Layer 3 of a small transformer language model trained on English Wikipedia (12 layers, counted from 0, width 96). Numbers have three digits each and are written without spaces.
A neuron's activation on a vector x is squared ReLU(weights . x), where the dot is the dot product.
The model reads these tokens: "2" ".5" " |" "\n" "|" " J" "ad" "ran" " m" ":" "t" "el" " H" "er" "ce" "g" " Nov" "i" " |" " 2" "2" " |" " 9" "," "4" "4" "2" ".5" " |" "\n" "|" " Pr"

The vector x that enters this layer's MLP at each token. A number n stands for (n - 500) times 0.0093.
0 "2": 353538694511436514422440701779497605620467461478548377706563588394584623536634548595566416338428490538454407639521480444342602465489419519553400503391471506500566592419447419477188444559458686551569551537459540434441675372325434536425384443456066430522371608610742442560547506517494543531
1 ".5": 425471627393493540506582785671498543682369477572447384704474558300516639526594558478466418310379513489406415681543405605467454490490419537588478396371530594522574490464371590432244507496527790593564551344408592447531558473453487484366449455505075524530398499521791409507462423497463506577
2 " |": 414616600530521408400521628797487513557475503434555417542468592309506608480605494500566455410457502482410463612404652688344516449516425495552550305429654521489642499461375629461161554480567703555645584530394571471504665445443739546255451362505496289596388551538820400522478455461506576631
3 "\n": 444495470492470520469500695879578459635479537394572483563504494395714663498565492620537352486487427634395344652316439602417571465484533460531451635536664550423388496429409596382366507450568484373568634534268601420403609451545732759121453455501420477435453477543388405445524387585467545490
4 "|": 468379470409643539432544459788610419570528647432632310447440716540400512501580512546489368561470357512607397561373570753432640581426706393360581406507668697431442581558514436342219504457435472467530469584491704416333589438527594518209466373401576434428505488536696372538430466539486389452
5 " J": 421335538373357552403325566615422486631497506427714250464430764491312611593552822410487525606506243330465335531580517725315547613428430637482643572373537608558451495587388568501400439535368482535542445481443597479643440463667507427500588415513326520442469440415419405439496375463495360589
6 "ad": 363389411400445562337568381505470556607473397538695168460563599311442563635535675349444403411583605425499543341381498592472478709351397542489383562506502689385366422439389445577556426604491452685710392381535599498328488379482517397560550709352601429556448408406416456490350278626467442593
7 "ran": 462238482625245436309456501596468658572589453502504478662466683515578692632724704315453482389554489531506406660547745642369562542585406723532496423484402376362503457470486660597481345534430563444525478462437738485512554398544432390537480554522471382363404450535632486736409426661486421519
8 " m": 434522706392247695618578558536428491627479567387510194559504566430535731427592775409502298355506426418406476595527478630455566413634476643500588513593486485574556332537671695455549358514519587660589438456500737508463591539604561481429541602583414495586609393485407359732551640400528431557
9 ":": 550492319465497622541613604690568556615413348501562444653525455209349589486698582386452657494647447435464468620434454620469593576430490555596596479466615625505265494487328740510213560429541476530597540481458576429639378503378722447339591611539567438504459365506694247480562537425391399479
10 "t": 488449534594646634578639697787533484618450376507451316528501449272382559485623822362543542611651324407439402454430512697541537325541576592601538519604581491443519262539393591322372592619346488493537535504493408481549627509480403511376340442458390377427452506542423327537412419595476268455
11 "el": 423657506579410522551546447654519585683562460376483272453530612290757538611739821429456426438620425450405159465365655624520421463559481604574437251563541659423501461505286653482512395516484606496547539597515516464412423432472462589352467587484542319427358522550482493490450394478494636525
12 " H": 497519492302467629415509610565377606633455557306608331567587430392476505495569914477397533643461189511347465486467488692611443498448382715481464606436456578552376358477482773494614341478419624612453444510304480433559533341698504419467470554520311420513505538597537433508467511403508444602
13 "er": 509511365410445725358473437569512329561509568423516523444475494346489515488484788414516403627660478429554507560482521527603561391505383612522557599445743459341387614490342606671601424618538584665637565544560734344411810480440478455410478809468498470399345567370492340635510373525623512565
14 "ce": 372613455554454610541757755652312516655510705567565463580619364432608648507651606476597518444426434506539429445629442600534693517427361587645385572483516647289421398477341538574633486441509774689472484547490682315428475446351611468510411464596370473504382570381635608617632468497612487458
15 "g": 414483545491383506446602708655470529493443369596472327713416388470468604509715755350480557352473488364267380398530449686509551438431496590513460434478666688421336607481591420396508409720604663707513517433444549382599632481375735406573376394409468382508576639451405434429536371551429374518
16 " Nov": 373332498446258442433399657452544583602665553517618422462454612396422649464560792403468518533603423322447298500453411698534417750432436736669558436383453482511445460452316525612451412412430658491653483398483589482610473580654552458514577505346459375383425451507529507406627254652541635617
17 "i": 512364562641522598572478341580305586732566422488478403445531509430436540503537641493605542448561509509609505331557519711373605399491259553646427497473424564522586421746545805594540430493519707479564519438503825467411682408613597377479268715328559444509384462550528424398525437522549424422
18 " |": 487521560662592472394538609677478615578496473463552415585564560248435676480595548426489525475600489436393507628381747576441497488518454559570617396418623519494510420532356678536198511377547592500695615592370575384552500383498769466226502498450633307588405474482827363455471420503371473515
19 " 2": 450505528518570647559538573745442619596515551313436356801676627501582609476577486567553503488520372516436448696457485688459542512407549620506559521450409544417494562387489536439203452520528761506537590673384686385374509371483457514401287609365239581466475404640777486483422477450516494441
20 "2": 407532689577490604494447627789475524548414467474541350790632645456576576569580479552585498439528509562502346678518474522468619445430413541491445534425508522379519592399428414474181445559509683507587526624467575429494652375383350516429338459449064498491398562598768453513420435520410511535
21 " |": 372604621575579378372498611774507513561480517445539383510551599325521619522612453489512470331563527525366457730385670561362521446499374515506505384427667542529600462466416552575182488513577668572641580657379554418512558388438709573250474382535494355593474609498865402468437436507409525577
22 " 9": 431474553477546562480532624811484529643502448384529330778563668372576697468540436551513487486570487571396369678565481709429411438344416601474571584416464602513469423510465505451223516578618779598546580593474631457436520369474384605480393482439166515533459545523773456481400455346498508531
23 ",": 427465390577541366449625641830557474620424504449380267429671544199536556538729573450488455478570344368472500693622322532479450401607336612513453526602568460512420461431442604618154555464585661537634462561516549464472674415397593507381492458585393384431481530438693341544472495527466537532
24 "4": 533519669523417597460511672723522528550461411631487429799539564360556591553626497480559582554543466542486444488538438616542514387427409592654437467371430457431566608448430558481152421495507639464663485633477506509450716354437408497444406509410027470537348552497667377546414389419497467641
25 "4": 495541638491399582425516687719517606560473398663487460801527546403571647539656530492588564518522462501442475487540437560529474388438387595659442474361422454435547635455440569451210394494536670481665484644501544476423712351426434488433423517387032458543346604491650395552441411427520463628
26 "2": 408559684523402598425476699743504645550486410570524389754585551457616647531681530554606459424470459501410428592555485474416521432480368555575404504403430496395538626401433480455229409553503695520617497624497555416452699336374439507409388513400056452537349676564682452581484483485478539549
27 ".5": 437503578400500560505609765678470507689364428608411387734444560331529627535631528466412445335384488443310436702589365552505441509505378550579467404388513627485534481457365587427299482454507755593548533317467589468539515396492509457382500496519078606521432533508753434485436417527401432562
28 " |": 445627610547567413380526583811477491588513497448534403529495575286503589466583518470540458388498485507376464654391671616379484430479392526582501334424647524502623478472315643468182526489595719546663602567381531413538646430443742533280447409524479333620373566523825389512462437496475546607
29 "\n": 468529479503455514456505687880574472621474535405568493576499482388719644479587486598518366485468419630371366659327436575424554437500521467537452622532640543413406497440406611367383497460594514378578628543264587419382637439538748776115445490503411469450448487538393422452545374582459561525
30 "|": 471400470406635557400517465819594442546539660433628323447442730547408506445590529539463376590413331536611403564379539736442625584422682412381543433503666671413447580571530450321268510469450513466535458632471702430306632424561621541184439406408583445426474483540685384510444463532489394486
31 " Pr": 458432517387410436416407649721533491615338471314411319491535594527441529480656771468583429473589307401536583623375545805241462559470581496524577620515423403483292556482626603646378523418394544605616359598483703437644529562484528281558559362453479349403468353362471480476466358444600531525

Each question shows the input weights of one neuron of the MLP. A number n stands for (n - 500) times 0.0018.

n322: 447646420529476506442417442445411555240485412718462461443454329680335493633571549389514580571360529398521500449428574459589385643591453459487674437418384460574431530347639462521720505623739444524328343271450422528602506639463446487485442508451671520573548492503408480676604521563549449397
Which token does this neuron like most? 15 "g"

n22: 583563610624475372534427528380490622403488422572463565655426320484497510425536442506437402428435508649419519557630599272576477570772669384603510544406281482502483539456466563532535478350548589437306542491568482409624468417413490388465471611652508560613446490572548576362468606551348527500
Which token does this neuron like most? 27 ".5"

n162: 473557482397431593485408403428559503507500542489398497529624348359427497383526592591511462408542435505649461533588425244490497411594631387553588519445492500594600480292662575576748431528522540523415447360606467484442517534531363465525482618614809431459528407536419654451670432507623328343
Which token does this neuron like most? 8 " m"

n27: 481545564405677398463577425536682607390367584372580507376649531500369367335429554510491524588566510540487594565577650534451307512480380312474495641635514521464479520429469539273574409483604484592371424422554449587604525571625457602613575535454500397593403597468398607464445542394488466335
Which token does this neuron like most? 12 " H"

n291: 465574554474599510487566480538458522560511576398425548485589320453518567495437514695292532540500656478608447500463538397341606315547576322404510490645423421502623486264554494369572495527403550567500624465645294571463569521452253587481512469544619541437455567707507539491484522570387502450
Its two highest activations, in order, are on tokens 10 "t", 0 "2"

n324: 607437475404411344449522524485638595403451447626525616567512508516529497483396528487548622344423602585513413356459592421583538521531572435311451352527454523377524473322473437312538465519457631459485432424481575494603462591475420317587429430497554532380590593579606555395507613447507680323
Its two highest activations, in order, are on tokens 15 "g", 7 "ran"

n101: 566575439674658447554458301385424388519582556309701503456547530397430323585488509493643650561503480612527561436493600452443540507582445478421689425410540539574570547588504544422595616433725470512575440288645511634550529671662344408540469593522536593526445440500526570449606520495640474406
Which token does this neuron like most? 17 "i"

n320: 546556454428493583523533500143605524465535505706655694492505500477548493619431450486611521490464550510416512395555688428540578413591617522485409547562613436577693589566431605555549516474471478520396548472622443395490667630484530407471484557541542448507515523850526500293283513586533757538
Which token does this neuron like most? 13 "er"

n161: 448430453547529422434393433476436510507444540345533547470567558661623493420346480679422413532497515748630469569628522457565612423491578408467568408570534457428694523441574434437475605616425534384338713287563540752777399554465337377534500337550386479537458553477502515468472458560464560644
Which token does this neuron like most? 20 "2"

n88: 445554512347608466464486475524491439456545370692363740576393298536449401559571221468650692535398510500568464318496471354419433514704626496469530418497523592494635581547463608450631509533464453361591406671445466580508493489358432580428643312597455732573612619622525469387341477175531468518
On which token does it fire most, and how strongly? 25 "4", at about 0.79

n296: 564430525570518388299438364427455428460487518536616507451366559521585569441550438699505388452428536641503509449740425521642484604566375489449440346430349485624496492480744511188500597415482514473301622618546433574535320493474313650415382346523531472401524533784535561471397668408510607655
Which token does this neuron like most? 22 " 9"

n357: 632505357392479627506378259477382614462491438682576422528520317586452399573465441573513608602506466446451605341380633489509446518489478387489505515416537458507719469550430531562450447561578428413551602318507510485364338443549537369518546538500475614554545569491633454565629476440534379389
On which token does it fire most, and how strongly? 17 "i", at about 3.8

n179: 577665512370538473449257563532483291393497427742431523478442358580500519399477543655657416300493456471452397455508402380365417411348558390562645503557616440569760371500752368318510491529449534435318575493559217350567429573492525457442710284496752418534587622650476656608473530596522534473
Which token does this neuron like most? 15 "g"

n37: 425529513394555289540595551519563346540389434617350613458276350480405582558188337728299414365380500479527551637513391462329336477593518307406457533539598471646504432445697452576449687497490394538463655331628496488628351432582483657476515400574592636580374604421556573393458528457755467437
On which token does it fire most, and how strongly? 27 ".5", at about 0.83

n222: 582512345368651577569565401514518554507452462677485594570491378467392378398458477527502616538399572495629561479465457566560497480418476391535586522430558543476510688505516361307583477541558376429490607503631500709584342455569393519637739543487466498529421536576495507549620503397430417543
Which token does this neuron like most? 9 ":"

n268: 449476340431471515568497454536551461537431617451476626396462557616457453378497531714575557505465393472487545462563458569604614478494550454494565682488433425517482699590556490503553592424629419517320596295593485571631500614663450420436524577656535498400564407568347500588428651315522333388
Its three highest activations, in order, are on tokens 8 " m", 31 " Pr", 5 " J"

n125: 400477464553479481603405558381435484390385435268553617511431473535549500481543305800569479419493543607493440494616571570295519543456421474377505426511515475663458451540852427483482587455379365401451626474675527420773760419400320613539380399553432472541631465566516644636537644513459515517
On which token does it fire most, and how strongly? 0 "2", at about 3.5

n86: 479573570539472443451368598461597440495459398592333467477577511630560529349397493744533329326480456658428576302483353400403304393431646456281290566423503608533663400398704428626606620465340454316372565590519586564603394627554496602510522429795507567506700587592372620276362616570399701552
Which token does this neuron like most? 3 "\n"

n174: 500525503557699527387406416513469291477510520393445409553364380430389390521315563570526407536456482513639453497374466431400519323475469407416474548720479291490590487466389390348564637536578425346270695312447400558386518663452409384391478379474479660577415481534484433549446548450447404582
Which token does this neuron like most? 10 "t"

n115: 638768309398452405569571508524493294504427365571416553529637415544537473512591494559403567588516490455541563450510507268531414533552515566474520508478409430557581340447538426536514500486484461500485481449461496545402462553485415563599593340658692381340489634446443433345610618413598568389
Which token does this neuron like most? 23 ","

n198: 514546545535513521588415366487496547482530403638404464438494382461545550434569394610616393323377476438561461505485569506369460579505620491427512615580472630530582450482633559341530540449566550414494464555529449508547377517525476459438490555626471486500463475537561469583389667565395536330
On which token does it fire most, and how strongly? 8 " m", at about 1.3

n225: 540595479463504220500425500355589239452455503497427578415506419409436299515575507689505484416455579574583319552550477505332585460558462500284588576772543517630660423481512504346408701305455537566423579415725521691654493455510394627582450295722486447454549538801543795445440637455452619512
Which token does this neuron like most? 2 " |"

n94: 626522500607667566653500437579469152577573500378478675456561427552412242491298337683596413572545466614579546541479459500314612433711462451466430653567591461483742349671484416401455619326539328366545584437491474557560396591335508530526404395467324450489516655523462526597492598472576433330
Its three highest activations, in order, are on tokens 10 "t", 3 "\n", 4 "|"

n239: 788491601358483418569442571420674563488497460701515644579646397342489504492454470560502463482409626415476438487526518256663544409648519522413508531621400510480541476399708631458582327432383572301520650312434500545449433528477470614568449421455457725512586587616534520523449510543492575483
Which token does this neuron like most? 27 ".5"

n354: 476565474594546426462541293522705528443518559291453588336783522591408349339427544574424527465535537660596497539577585555573513616433526368383442612418488534434469675450535543442469531447715381543335429314444492443630518695668480552564593541535573453635359337397389484551472543401558450405
On which token does it fire most, and how strongly? 31 " Pr", at about 0.17

n226: 815683339527686453679593505577619447428479338619413464486564398482509457401385442579462595585545378543524512379542497321546471606465548485459600474532539561565496484514527486252506528558801565358541526536534441566410542606385546414479578479389531510625503660395549460595575563369630535413
Which token does this neuron like most? 9 ":"

n0: 454508540477578470555262557517449384473545475569411455455490521670492409432590437601609318629530496503510480503441357460251566465595553518417390352661515507615739474344449302524471489491439494415452530582520553371513401472418579429477579305638433748538567621564420445387371557483475433560
Which token does this neuron like most? 4 "|"

n310: 390700627380589556493622275536478291517484591374543458250497497547466220358546493576388414508511558563610554537613398425302517536443561468571437552639440333456635552309488455410427471458453614545478599231554174526467624636445307446525375469585626616549510600578480427612412504671470395560
Which token does this neuron like most? 10 "t"

n17: 500603537410422617506445540347476468447555622431589490449385596468438539627500360526470532438497559529454479494534428522559529525508466497483324446662537486521589561577733450591500738543606586449279424340605539481617492463596503681513532332692494630524642319509570590611455516571447456465
Which token does this neuron like most? 8 " m"

n301: 555516528529697267474285500491456561408696355725328563576497463621571508355544327556574518389398488458527523402605453267562532466500665446262640583453345441423517521582709260477457636336448556257418611539458491419557533359497496567431594417377410525351573506558566700349494573278377486621
Which token does this neuron like most? 26 "2"

n105: 451531586575548551585425465354503626554422286457448424427652452462339535505506530507435472616417465508510745534456604464594397563607463482549602503523378310545507405461614497404660553547592445509576520431631248683470326516518451485410541427671631505376643555551334484518609382371392337516
Which token does this neuron like most? 10 "t"

n67: 425396505556424465451353545421463613520530519443558587522440528448515648460415500653432632489483440448413490439715415587509408584505436462389448524435253460560510598502592474473672599379389559487300565505563470552580378512520442565435527538484583585430465477735555490524404746585545387472
Its two highest activations, in order, are on tokens 12 " H", 7 "ran"

n136: 520448539559490468556424321520670479410681361433582537361459547635547438523624445558536608729529449467431397424701414421612512720616533460521538544300378420383569425538511374483455573365424406377351377525508507493438557477460555502665584464605491522528412477553445531372462556326473537657
Which token does this neuron like most? 5 " J"

n70: 600604472507654477470494459185706569606635609620547437577420398432551563579491396457410609505610456582525398459667475489425278683642465490573564566529472393460715495453674468523533485442467477233473531605531345449393453387504550537470635530556652519500483473564373496449551510561469534613
Which token does this neuron like most? 16 " Nov"

n342: 375361505545528537418434440404469428372415486521397606462429453484508465581525448474509453491512680512478613602561545393557463475528506503574440448545326523502521585186618534654439542432466505470515588573545395450749537375351424324460567591620503493487460464690555482368478500555391658503
Its three highest activations, in order, are on tokens 20 "2", 7 "ran", 26 "2"

n15: 661592424525599280535410458432458508485548571461699621581478497436549588540485586612507471560529564609510497440472510313627418401595557571330670557543570560423666462487671355407447539588447449463620685619658474369539329525381424557463598470626521591574475728693570553386514409493437463563
Which token does this neuron like most? 21 " |"

n314: 439329524598442503370389374276510529508557368589512652556493604474548514508386503618563433431556592500443608343687629480587434542713491467503550467466428554685589700417632517350659465289486577506532513582594527682573419563446227351491352381444570391538497372638484465610524618475555564408
Its two highest activations, in order, are on tokens 7 "ran", 17 "i"

n346: 448611465486400448465558381500500519519533574506497433421611410558611567442585518507566556414561387434582459453608471423327528566691566437316740576618277478369504535421567483528605376476471483512520622548500442565460281559525326366803654584451656400464414659473421539430505537525444353365
Its three highest activations, in order, are on tokens 31 " Pr", 7 "ran", 6 "ad"

n283: 751562465386517578609416365492477468469398544474661569506453548667325371381338518469393571528517437516527555485427472516646459732482540515525466687464491502527437550500555571503697564403730412512448528465565451507497396556673597441596623612548709500460483377446422516487682497428503490465
Which token does this neuron like most? 12 " H"

n44: 436700466412535549482326460462610482522526558608517591528334612552446468276503375385579484512481493657595431532496559185452511446427430317528393367465421531574694482509691323582431560633572512540436486554445249538617296524518496539724618238669510612638576646841475513433401706587295598593
Which token does this neuron like most? 21 " |"